Layer 8 of a small transformer language model trained on English Wikipedia (13 layers, counted from 0, width 128).
A neuron adds its activation times its output weights to the MLP's output. To switch it off is to set its activation to zero at one token and run the rest of the model.

Output weights of the MLP neurons that the questions are about. A number n stands for n times 0.0023.
n10: -3 -23 -8 11 9 -18 10 -24 11 -16 12 -14 51 30 -13 -33 33 -13 28 1 -29 53 -17 28 -21 -17 -8 -6 -18 -18 -16 7 -6 -28 12 -12 9 9 -15 -1 -23 10 -38 -9 -28 39 -9 -5 -12 15 -27 -10 -38 23 -6 7 -5 11 5 11 -7 7 -7 -1 46 38 -5 44 41 -24 -23 -32 26 -27 26 39 -3 -19 45 17 4 -22 22 -16 -27 -10 14 -14 49 8 -46 -13 -33 -23 0 -14 -38 10 7 1 21 5 -1 -21 -29 24 -33 -4 -17 50 36 -6 -24 -15 -9 11 44 -26 -13 -11 21 46 18 19 3 -3 22 21
n128: -2 -17 30 47 -28 -4 17 -14 11 -17 4 16 -20 -15 -16 -7 -11 -20 32 8 28 -43 10 -3 -8 12 9 -20 -46 -14 8 7 19 0 -7 -4 -5 -18 -5 -9 -20 26 -23 27 -37 -28 15 32 18 15 6 -20 -2 -4 27 7 6 -1 15 21 10 6 -24 30 53 -24 -5 11 15 -27 6 2 23 -20 16 1 -24 5 -1 -6 -31 24 2 20 9 12 1 19 9 1 -19 -15 19 5 12 -37 5 -31 20 -1 -19 -38 -29 -33 7 17 5 -22 39 11 -3 -9 7 12 -3 -8 -24 -22 -7 16 49 -21 2 33 -5 10 14 -13
n186: -28 -1 -1 21 6 8 21 -7 38 -29 -7 -12 34 25 14 -11 -19 4 6 -24 30 36 -32 12 23 -26 -19 -38 4 23 -2 8 5 12 3 11 1 -22 10 1 -6 39 24 -1 25 -25 3 -55 -25 -5 4 -2 12 -26 12 -13 -16 24 15 -26 8 -19 -61 -12 -15 -5 -35 -31 6 3 -14 17 14 13 -10 -22 -20 24 3 16 -2 -3 18 7 32 24 -21 -1 -1 -4 6 -24 -8 41 11 13 20 1 -31 -28 -12 -2 11 -3 25 -9 -23 13 -2 -6 -21 25 -4 1 37 -21 35 22 7 -14 17 33 -39 -15 -13 -10 25 -12
n188: -37 13 5 -13 -20 45 -22 6 -3 -6 -6 -4 1 41 5 -2 38 60 11 7 -21 -54 2 30 8 50 -42 -11 -37 -29 15 8 -19 -16 -14 -14 -8 -36 -12 -2 -6 4 6 34 30 -45 -9 54 -19 37 -6 -4 8 -37 -18 3 -5 -45 -5 32 9 6 -29 13 68 14 -51 10 -5 -1 7 8 -8 -16 -24 -21 -13 -17 7 -13 12 26 -33 2 -30 1 41 5 25 -17 -19 14 -30 38 39 -5 -29 -2 5 12 5 10 4 7 -1 -18 -38 45 -1 18 -3 -8 0 -1 27 -40 13 41 -10 -39 -3 -43 -4 15 42 22 49 -21
n217: 9 -8 -12 -35 19 40 35 -17 18 9 -30 16 14 -12 9 18 14 -14 29 -7 -52 35 -14 -9 -14 10 3 4 -4 10 0 13 21 -2 -8 36 -2 23 -7 -22 30 21 9 -46 19 7 10 -33 8 15 24 4 7 -21 -37 -18 -5 2 -11 4 -17 -67 -22 -54 -29 -1 8 1 18 -32 51 -27 18 -44 -18 12 29 29 -6 -30 16 -6 -18 -39 15 1 0 4 -23 -9 11 -1 -15 51 -18 -11 -22 10 -2 57 -17 -46 -28 -41 -16 -8 -50 68 32 34 22 15 12 -25 15 4 45 -23 40 14 -25 2 13 1 -7 -20 55 -42
n223: 0 18 -11 16 -3 6 -15 29 32 27 -8 13 10 24 8 -2 -3 13 12 -23 3 6 12 -8 13 -35 3 -8 32 -2 -10 19 4 6 11 36 -20 -17 33 -11 -27 -17 -11 -20 -23 1 13 0 19 -9 -7 17 -38 27 -2 -29 1 20 12 -7 -17 -2 -16 0 -53 -11 31 29 -6 -13 12 6 -13 -4 -3 -2 27 5 -6 6 51 -16 -25 -37 -28 22 -18 -19 -4 8 10 -5 -36 0 -8 11 5 7 -4 8 -10 8 -23 10 2 2 28 20 1 -7 8 -7 -36 -1 8 8 12 -1 9 5 -17 22 -7 -17 -19 -25 -4 -15
n240: -3 -8 -21 1 -27 17 15 8 27 -15 10 10 -4 -2 -4 3 -16 29 -33 -25 3 34 32 -50 30 38 -41 27 -16 15 27 -4 -22 53 -6 1 -12 13 -2 13 -1 -13 18 33 -51 -6 -2 -26 -25 13 -21 35 -7 -6 -6 -5 18 1 36 -27 44 -33 -8 -9 -43 12 -10 13 -11 -30 -1 -21 5 -10 65 4 8 29 -10 22 -22 20 -11 3 19 -25 -6 -11 -22 -8 26 24 -8 -2 -45 41 -11 -21 -12 -5 4 -14 -32 29 10 5 21 3 32 -18 -15 12 11 31 -10 -9 -14 9 -18 -23 21 -44 34 -6 9 16 -26 -15
n252: 23 47 -12 12 5 5 9 -22 10 -7 -20 -20 2 6 -24 10 -6 9 30 -34 14 32 11 9 18 7 -30 29 1 -26 6 4 -5 22 -9 -42 14 -15 -5 -9 -9 -8 -9 -30 -3 -17 -3 -2 10 32 31 -20 -1 -20 -10 10 11 -22 -13 -32 9 32 2 -11 15 17 38 18 16 3 1 -7 -24 0 -40 -8 6 30 5 10 6 16 -16 10 -12 -51 -36 -3 47 16 -18 -5 -11 14 -16 15 2 21 14 20 31 -1 -32 -1 17 -15 29 3 9 -10 -30 -5 12 22 -16 -38 -47 -16 24 -7 -12 5 14 19 -18 -16 16 -4
n329: -5 31 27 -11 16 2 24 -9 -7 7 -35 -31 -31 48 6 6 31 32 -8 7 -30 -11 -9 -13 8 26 4 -7 27 13 6 0 11 -7 31 30 29 13 24 33 12 15 -49 -14 -24 15 15 -7 26 -31 33 -25 3 3 -5 1 27 5 20 -15 -29 34 -24 23 27 14 -13 12 11 18 13 11 -27 4 -4 -34 -18 -21 -26 -12 1 9 26 -39 41 -7 -39 14 8 8 -14 -39 10 -9 4 -15 21 9 16 7 -4 -4 -24 -15 -15 31 1 -10 -18 -22 -28 -13 -37 -8 2 -48 -1 -24 25 5 -5 9 1 -20 -9 0 -22 12
n354: 43 12 -9 -49 -19 -30 -7 11 23 23 -26 1 9 9 -17 18 -32 16 1 10 7 47 -42 -25 -23 -20 -20 -4 -11 -4 -3 29 34 -8 1 10 3 4 -1 8 47 -20 0 -26 66 7 8 -18 14 -2 1 19 4 -25 -12 8 42 -30 14 -14 31 -28 -5 -8 14 -25 13 33 -19 30 27 19 30 49 -9 -22 -53 -31 -17 1 -34 -34 16 14 -36 -37 1 36 20 -12 25 -15 6 -39 6 -22 -18 18 39 -10 10 15 -16 31 -25 7 12 -17 16 -6 -14 -28 8 -3 -18 17 -36 36 34 2 -20 2 32 -11 5 14 -14 -6
n355: 2 -2 2 -3 -1 -3 4 1 -19 5 8 -23 -2 5 -3 -14 18 -2 30 17 6 11 -2 35 8 -3 1 -17 -23 -11 -13 -4 -10 -9 -4 -36 43 -28 23 -9 16 -4 -2 -10 -36 -10 11 -20 13 0 -4 -16 10 -2 12 -14 28 2 -24 -31 0 -3 -4 5 46 28 1 -8 -24 -40 -48 21 -9 25 -29 -3 -21 -8 -26 -15 -1 3 -13 4 19 -24 13 54 -20 -8 -1 17 30 0 26 3 3 40 -4 22 8 -6 14 31 8 -27 -16 27 -31 -10 -18 16 9 0 4 -24 3 33 7 -33 -4 14 5 34 12 20 -25 -18
n448: -21 -13 -21 38 0 1 16 8 -26 8 24 -1 23 -4 -10 51 9 1 14 -40 31 10 14 -5 -27 -26 -12 -28 -13 -12 19 -11 11 -4 25 -10 -9 -26 -13 -15 10 10 -3 -19 -34 -5 0 12 52 18 19 -31 -21 49 9 7 -18 -28 -9 5 -2 -29 -30 17 0 -18 4 1 29 -19 -8 27 -3 -14 -19 -7 22 14 13 14 -52 2 -16 9 6 35 0 -32 20 5 -4 -8 12 -8 -1 15 -53 -3 -19 29 -9 5 11 -15 -1 24 5 -26 25 -25 8 -8 49 22 -13 -2 -29 -13 12 19 1 9 -11 23 -21 28 0 -10
n449: -5 10 5 15 -16 12 8 -13 2 -9 9 -4 11 -5 -5 -5 -8 -16 4 -5 27 -12 -3 10 -40 5 -18 -27 59 -13 20 37 22 -33 -14 6 -31 11 41 27 21 17 -3 4 19 36 -1 3 2 0 -15 11 -37 -10 45 -13 -34 4 -6 26 -31 3 -26 17 6 5 14 6 -52 -15 17 16 -4 -26 17 18 25 31 12 -17 14 -5 -27 1 4 14 9 -7 -13 9 -1 6 5 -8 24 13 -8 -17 -24 -11 -35 11 -17 10 -16 -4 -30 -16 27 -2 -19 12 31 -3 10 -19 -26 -6 -10 -3 -5 -20 -7 28 2 12 -3 -16
n489: 2 -7 50 -41 4 12 -32 4 22 4 -3 12 16 15 3 24 -24 -49 3 -26 19 -2 -11 -14 6 31 -14 -28 -33 -7 4 -22 -28 -5 -45 44 -33 -22 3 -28 44 17 -5 -29 0 -13 2 5 -13 42 21 11 15 -16 -24 30 3 -12 -21 22 6 49 49 -28 -26 -3 3 -21 -5 12 -1 -28 -1 -18 -3 21 5 14 14 7 -5 -10 -39 -14 15 29 -21 -6 -6 9 34 -60 -30 -6 11 6 7 35 44 -14 9 -6 9 -12 5 0 -1 -15 24 28 9 19 7 12 46 5 -16 7 4 -18 -49 -7 -14 7 34 4 18 5
n493: 22 -19 -25 12 40 -12 -13 -17 89 6 27 3 4 -20 4 -11 -21 9 20 -16 14 6 -33 -14 40 25 13 -10 14 -19 8 33 -39 6 -5 -7 -7 0 -25 20 9 -1 16 -11 -7 10 -20 -13 19 -37 -12 32 -31 30 16 2 -19 6 8 11 -16 -54 -27 26 -94 49 -8 3 -9 -22 17 0 -11 -13 -32 36 27 26 -7 -11 -13 -5 14 -42 2 9 -26 -8 11 18 25 11 8 39 -30 -20 -13 10 -19 14 37 4 30 14 26 -16 2 -10 -8 -15 14 -7 -15 7 -1 -30 -29 26 29 -14 -17 9 1 -5 -3 -17 14 -11
n500: -4 15 1 6 -2 29 1 -43 10 -12 -16 -5 19 5 14 10 4 5 -28 24 -10 -19 4 -16 26 23 0 9 25 -23 -6 1 -13 -19 3 10 23 -14 16 -1 -18 12 36 16 9 15 28 -13 13 -11 7 -39 -3 -12 -32 29 -40 18 22 -21 -7 36 -11 -12 -54 -40 -2 6 -6 -8 -8 -11 39 -11 -15 1 -3 -26 13 -11 3 10 -14 -39 -17 -34 -1 26 -17 -29 17 2 25 -1 7 -8 17 16 10 31 -24 9 -4 -8 7 18 7 10 -31 13 -12 -1 -6 23 -8 -2 8 18 13 17 -7 8 13 36 -13 -9 25 -14

Each question names a token from some text and the token that comes next. It shows the activations a of the neurons there, in the order above. A number n stands for n times 0.046.

Then comes g, the gradient of the next token's log-probability with respect to the MLP's output, scaled to length 1. A neuron's effect is roughly proportional to its activation times (output weights . g). A number n stands for n times 0.0041.

".\n\n", then "I"
a: -2 1 8 -3 -2 68 12 -2 -4 -1 -4 -3 4 -1 40 0
g: 15 -34 -16 11 -12 31 45 -46 14 -21 22 -2 2 25 -14 -8 -15 -11 11 18 -8 -10 -31 -16 -6 4 -2 -1 37 -42 16 -13 -8 7 -2 18 20 -28 -2 -13 -29 14 -9 14 -14 -26 2 37 3 -31 15 17 -13 18 13 -42 25 26 26 -5 -11 7 -4 -2 -1 -10 -12 10 44 -13 14 -8 -9 -22 30 35 25 -29 4 -39 -4 4 0 4 -21 -7 25 -10 -26 11 -28 64 -13 2 44 17 2 -6 -2 -7 -50 19 -23 5 -28 16 -1 51 -2 9 -3 -9 3 -9 -12 -2 45 -17 9 31 -7 -17 -5 -20 34 -12 11 -48
Switching off which neuron hurts the next token most? n223

" prim", then "ary"
a: 40 51 16 -3 0 -3 -3 6 -3 -1 35 0 -3 -1 -3 -1
g: 1 5 20 37 -13 -24 21 -36 -4 28 15 29 -15 -21 -25 -25 20 8 -21 -18 -5 -31 11 15 -7 -13 -21 4 -48 25 -22 2 14 -9 15 -16 33 11 15 -19 -26 25 -23 -28 45 -7 -1 -16 9 13 27 17 -27 31 -23 -10 -25 -12 7 -6 -35 -13 -18 9 28 -1 0 52 24 -14 -4 -4 11 -19 -5 10 32 -8 -12 1 -54 11 18 -11 -4 -23 9 20 30 5 1 -33 -23 -43 5 -6 -6 26 48 -16 15 -37 35 -8 32 -1 20 10 6 30 -4 -12 -2 -17 -12 4 -10 -16 -19 44 -15 -21 -3 48 -15 21 8 24
Switching off which neuron hurts the next token most? n128

"eded", then " to"
a: 3 -3 -1 2 -2 0 18 36 -2 -2 -2 6 -3 -3 -2 -1
g: 13 -9 -16 1 9 24 -8 -39 19 -45 -44 -3 10 30 20 -3 -13 -10 9 -7 4 -21 -19 14 0 8 -31 3 -17 42 -3 3 4 38 38 -25 13 -3 18 -6 -18 12 -6 11 4 9 20 8 49 -8 -24 4 14 0 -19 -13 8 5 -15 8 14 7 0 23 15 13 6 -37 16 -25 23 4 -2 20 1 3 -4 -76 -7 -6 7 -14 2 6 -12 6 -18 33 -31 -32 5 -41 29 38 -7 -23 -9 -32 0 -23 39 4 34 19 8 24 -11 -25 8 0 -26 -56 26 -2 9 3 53 27 -19 -15 -10 -13 45 -17 -28 11 -7 -3
Which neuron, switched off, raises the next token's probability most? n252

" dif", then "ference"
a: -3 -3 13 10 -3 -1 -4 -3 17 -3 4 0 0 0 0 0
g: 16 -17 -17 -18 2 48 -23 30 8 -5 -12 13 -18 -35 -16 -24 17 -2 7 -16 -5 9 -2 13 -4 0 33 -23 15 11 -1 -50 7 3 12 -38 -17 10 -5 -4 -36 -18 27 8 7 5 -4 -12 -5 -4 47 0 54 -24 23 10 14 -43 -46 -60 13 -17 2 -4 -13 -23 -21 41 27 -20 15 12 18 -11 15 10 -1 -1 29 17 -23 34 -38 -8 0 -6 23 -34 -11 -25 9 -4 8 1 15 -17 24 1 -18 -3 13 22 -7 24 -4 -11 23 10 51 17 -2 -14 -23 27 19 0 -31 24 18 -47 -30 12 -12 39 10 7 2 0
Switching off which neuron hurts the next token most? n188

" first", then " round"
a: 17 2 3 -3 -3 -2 -3 29 4 0 -3 -2 -1 -3 23 -3
g: -30 -24 -32 -4 -31 -9 -15 -10 -30 11 -27 -4 20 -6 -61 -13 0 31 -3 -12 21 3 15 10 13 11 -1 -9 -23 39 -8 22 8 8 3 22 7 13 7 13 5 6 12 -27 0 3 -24 -15 -33 -40 54 9 -18 15 18 -4 -8 7 -18 -6 6 -19 13 -16 54 16 24 45 1 37 9 19 -28 25 -43 -13 -22 -7 0 -26 -9 12 0 3 22 21 2 -5 -1 -2 -14 -20 -45 36 8 -18 13 13 3 -1 17 10 -3 -6 21 23 -11 6 -20 2 22 28 28 -61 21 -14 -66 -14 7 6 -13 -4 21 34 -26 3 21 14
Switching off which neuron hurts the next token most? n252

" |", then " Comp"
a: -2 -2 -2 0 -1 59 -1 -1 -2 -3 -3 -3 34 0 70 0
g: 37 -8 23 -23 -4 -11 -6 -9 25 15 -28 41 -25 19 2 17 -46 33 34 4 1 24 -15 6 -27 -20 -8 4 18 11 -4 -5 27 32 7 22 8 -53 -3 25 7 5 -48 -2 21 15 -16 -11 -31 -11 47 14 -4 14 -10 12 9 -11 -17 -31 10 4 7 28 -19 -8 10 -2 1 -3 5 29 -22 -1 -10 -1 5 -30 -7 1 -60 7 45 11 -14 -3 49 -1 12 -9 -4 6 17 -33 -26 -50 -43 5 -24 19 -14 -34 23 -17 -7 -3 17 -5 13 36 25 -8 -22 -22 0 -2 30 -6 30 22 -11 -24 15 -14 -33 16 -5 7
Which neuron, switched off, raises the next token's probability most? n449

"st", then "adio"
a: -1 6 -1 0 9 0 0 -3 -1 -2 -3 -3 -1 59 -3 0
g: -32 -5 14 30 26 25 3 -32 -32 -6 -4 6 -14 -17 10 -29 19 -32 11 2 3 25 7 -3 -8 5 -11 -22 41 -1 -47 -33 28 6 -7 -2 -40 -51 22 -8 1 23 -1 -37 -3 2 19 17 33 35 6 3 -21 -11 -12 22 11 -12 0 -37 2 -2 -27 -6 24 35 21 1 -7 5 8 -35 27 30 27 10 -1 -13 -7 2 22 -3 16 -25 -37 18 10 25 13 -3 41 -7 -13 -9 32 -18 -14 24 -3 2 -4 -24 24 58 4 -35 18 -8 17 -2 -16 43 -27 -16 10 -48 5 24 -4 -5 -5 -25 -20 -20 19 17 10 -38
Switching off which neuron hurts the next token most? n489

"s", then " because"
a: 56 -4 -2 0 -3 -2 38 1 -1 13 -2 0 8 -1 -3 -4
g: 15 -15 -22 11 -60 -11 -4 21 -1 -23 -22 14 8 10 35 -5 -12 7 54 28 35 -4 6 13 -1 31 -26 17 -21 32 30 11 16 18 15 -5 26 31 -17 27 19 0 -6 27 -22 7 26 25 3 -13 -17 13 -23 -41 -6 29 -6 5 -29 -1 29 -12 -16 -10 -34 13 9 -29 5 -10 -15 -20 13 -35 -1 48 -26 11 29 9 5 -6 -4 -19 28 13 -33 -4 -19 11 2 10 -4 -56 13 7 -20 -32 -19 -5 -3 23 23 -17 -69 -4 35 15 -6 -5 6 18 -8 21 23 2 -10 0 -20 -12 -19 16 9 -36 -18 -3 -25 -19
Which two neurons, each switched off alone, lower its probability most, in order? n240, n10

"est", then " p"
a: 1 -4 12 -3 7 0 -1 -4 20 -2 1 28 -1 32 -2 14
g: 31 23 -14 6 3 -17 29 4 15 -11 15 13 -3 29 -29 13 -10 25 25 -12 -28 -5 -55 -7 -27 -50 -8 0 26 49 12 -6 -52 26 -9 46 -23 14 13 -14 -3 0 -11 14 -17 10 5 5 14 1 -20 -10 -17 -14 14 9 14 21 -19 1 31 17 -27 33 -5 -5 -8 10 19 24 5 26 21 -7 -3 -13 27 10 -8 4 -41 -48 31 0 4 14 7 30 -2 29 -27 -56 13 -15 -20 -5 22 0 -47 11 45 -25 22 -43 12 -5 -20 -33 25 -5 -13 -27 -6 -10 19 7 -10 -5 -15 -5 20 -16 2 2 3 17 9 -31
Switching off which neuron hurts the next token most? n448

" between", then " two"
a: -4 2 7 -2 65 14 -4 14 40 -4 -2 -1 -4 -1 21 0
g: 13 27 -5 -17 6 -9 25 -1 6 30 -23 -6 18 12 21 -18 -15 19 -14 17 -13 -24 -10 1 16 29 -39 -27 -9 -29 -9 23 -15 35 -34 2 -20 35 6 25 20 -6 58 23 20 2 -3 -15 22 7 -17 -5 22 -17 -20 -3 -12 10 10 37 1 3 21 -19 6 2 -4 31 -22 -32 11 -12 16 -34 -19 -31 22 -5 -24 -11 -3 36 27 -12 -7 -16 8 8 -20 10 -5 -17 -26 50 -38 -8 -16 -15 12 9 -5 18 9 16 2 -9 -27 14 18 14 -11 -3 -31 -1 15 -45 -47 -4 12 -31 -6 45 76 -25 -5 -3 -8 -19
Which two neurons, each switched off alone, lower its probability most, in order? n217, n493

" W", then "at"
a: 37 0 13 -1 -1 0 48 -4 -3 -3 18 -2 -3 -1 0 -1
g: 50 -5 44 -38 31 -15 -21 -14 13 34 -5 0 4 14 7 -6 -7 27 -17 13 0 15 53 -6 13 4 -2 -20 4 4 26 0 -17 -22 9 18 17 2 6 -25 15 -29 0 4 17 -4 -34 5 24 28 -16 31 -3 -3 -42 -10 31 28 18 3 14 3 3 -8 2 -29 0 -1 27 -67 22 -21 -7 -21 -7 -19 14 -1 25 -20 5 28 -9 7 1 8 -15 1 -41 13 -12 -20 6 14 -28 -38 -9 -2 -35 -13 30 3 -16 5 1 20 13 -44 16 -37 19 12 -25 7 15 11 -55 35 -21 -19 34 -11 -28 -7 -8 43 4 -19
Switching off which neuron hurts the next token most? n240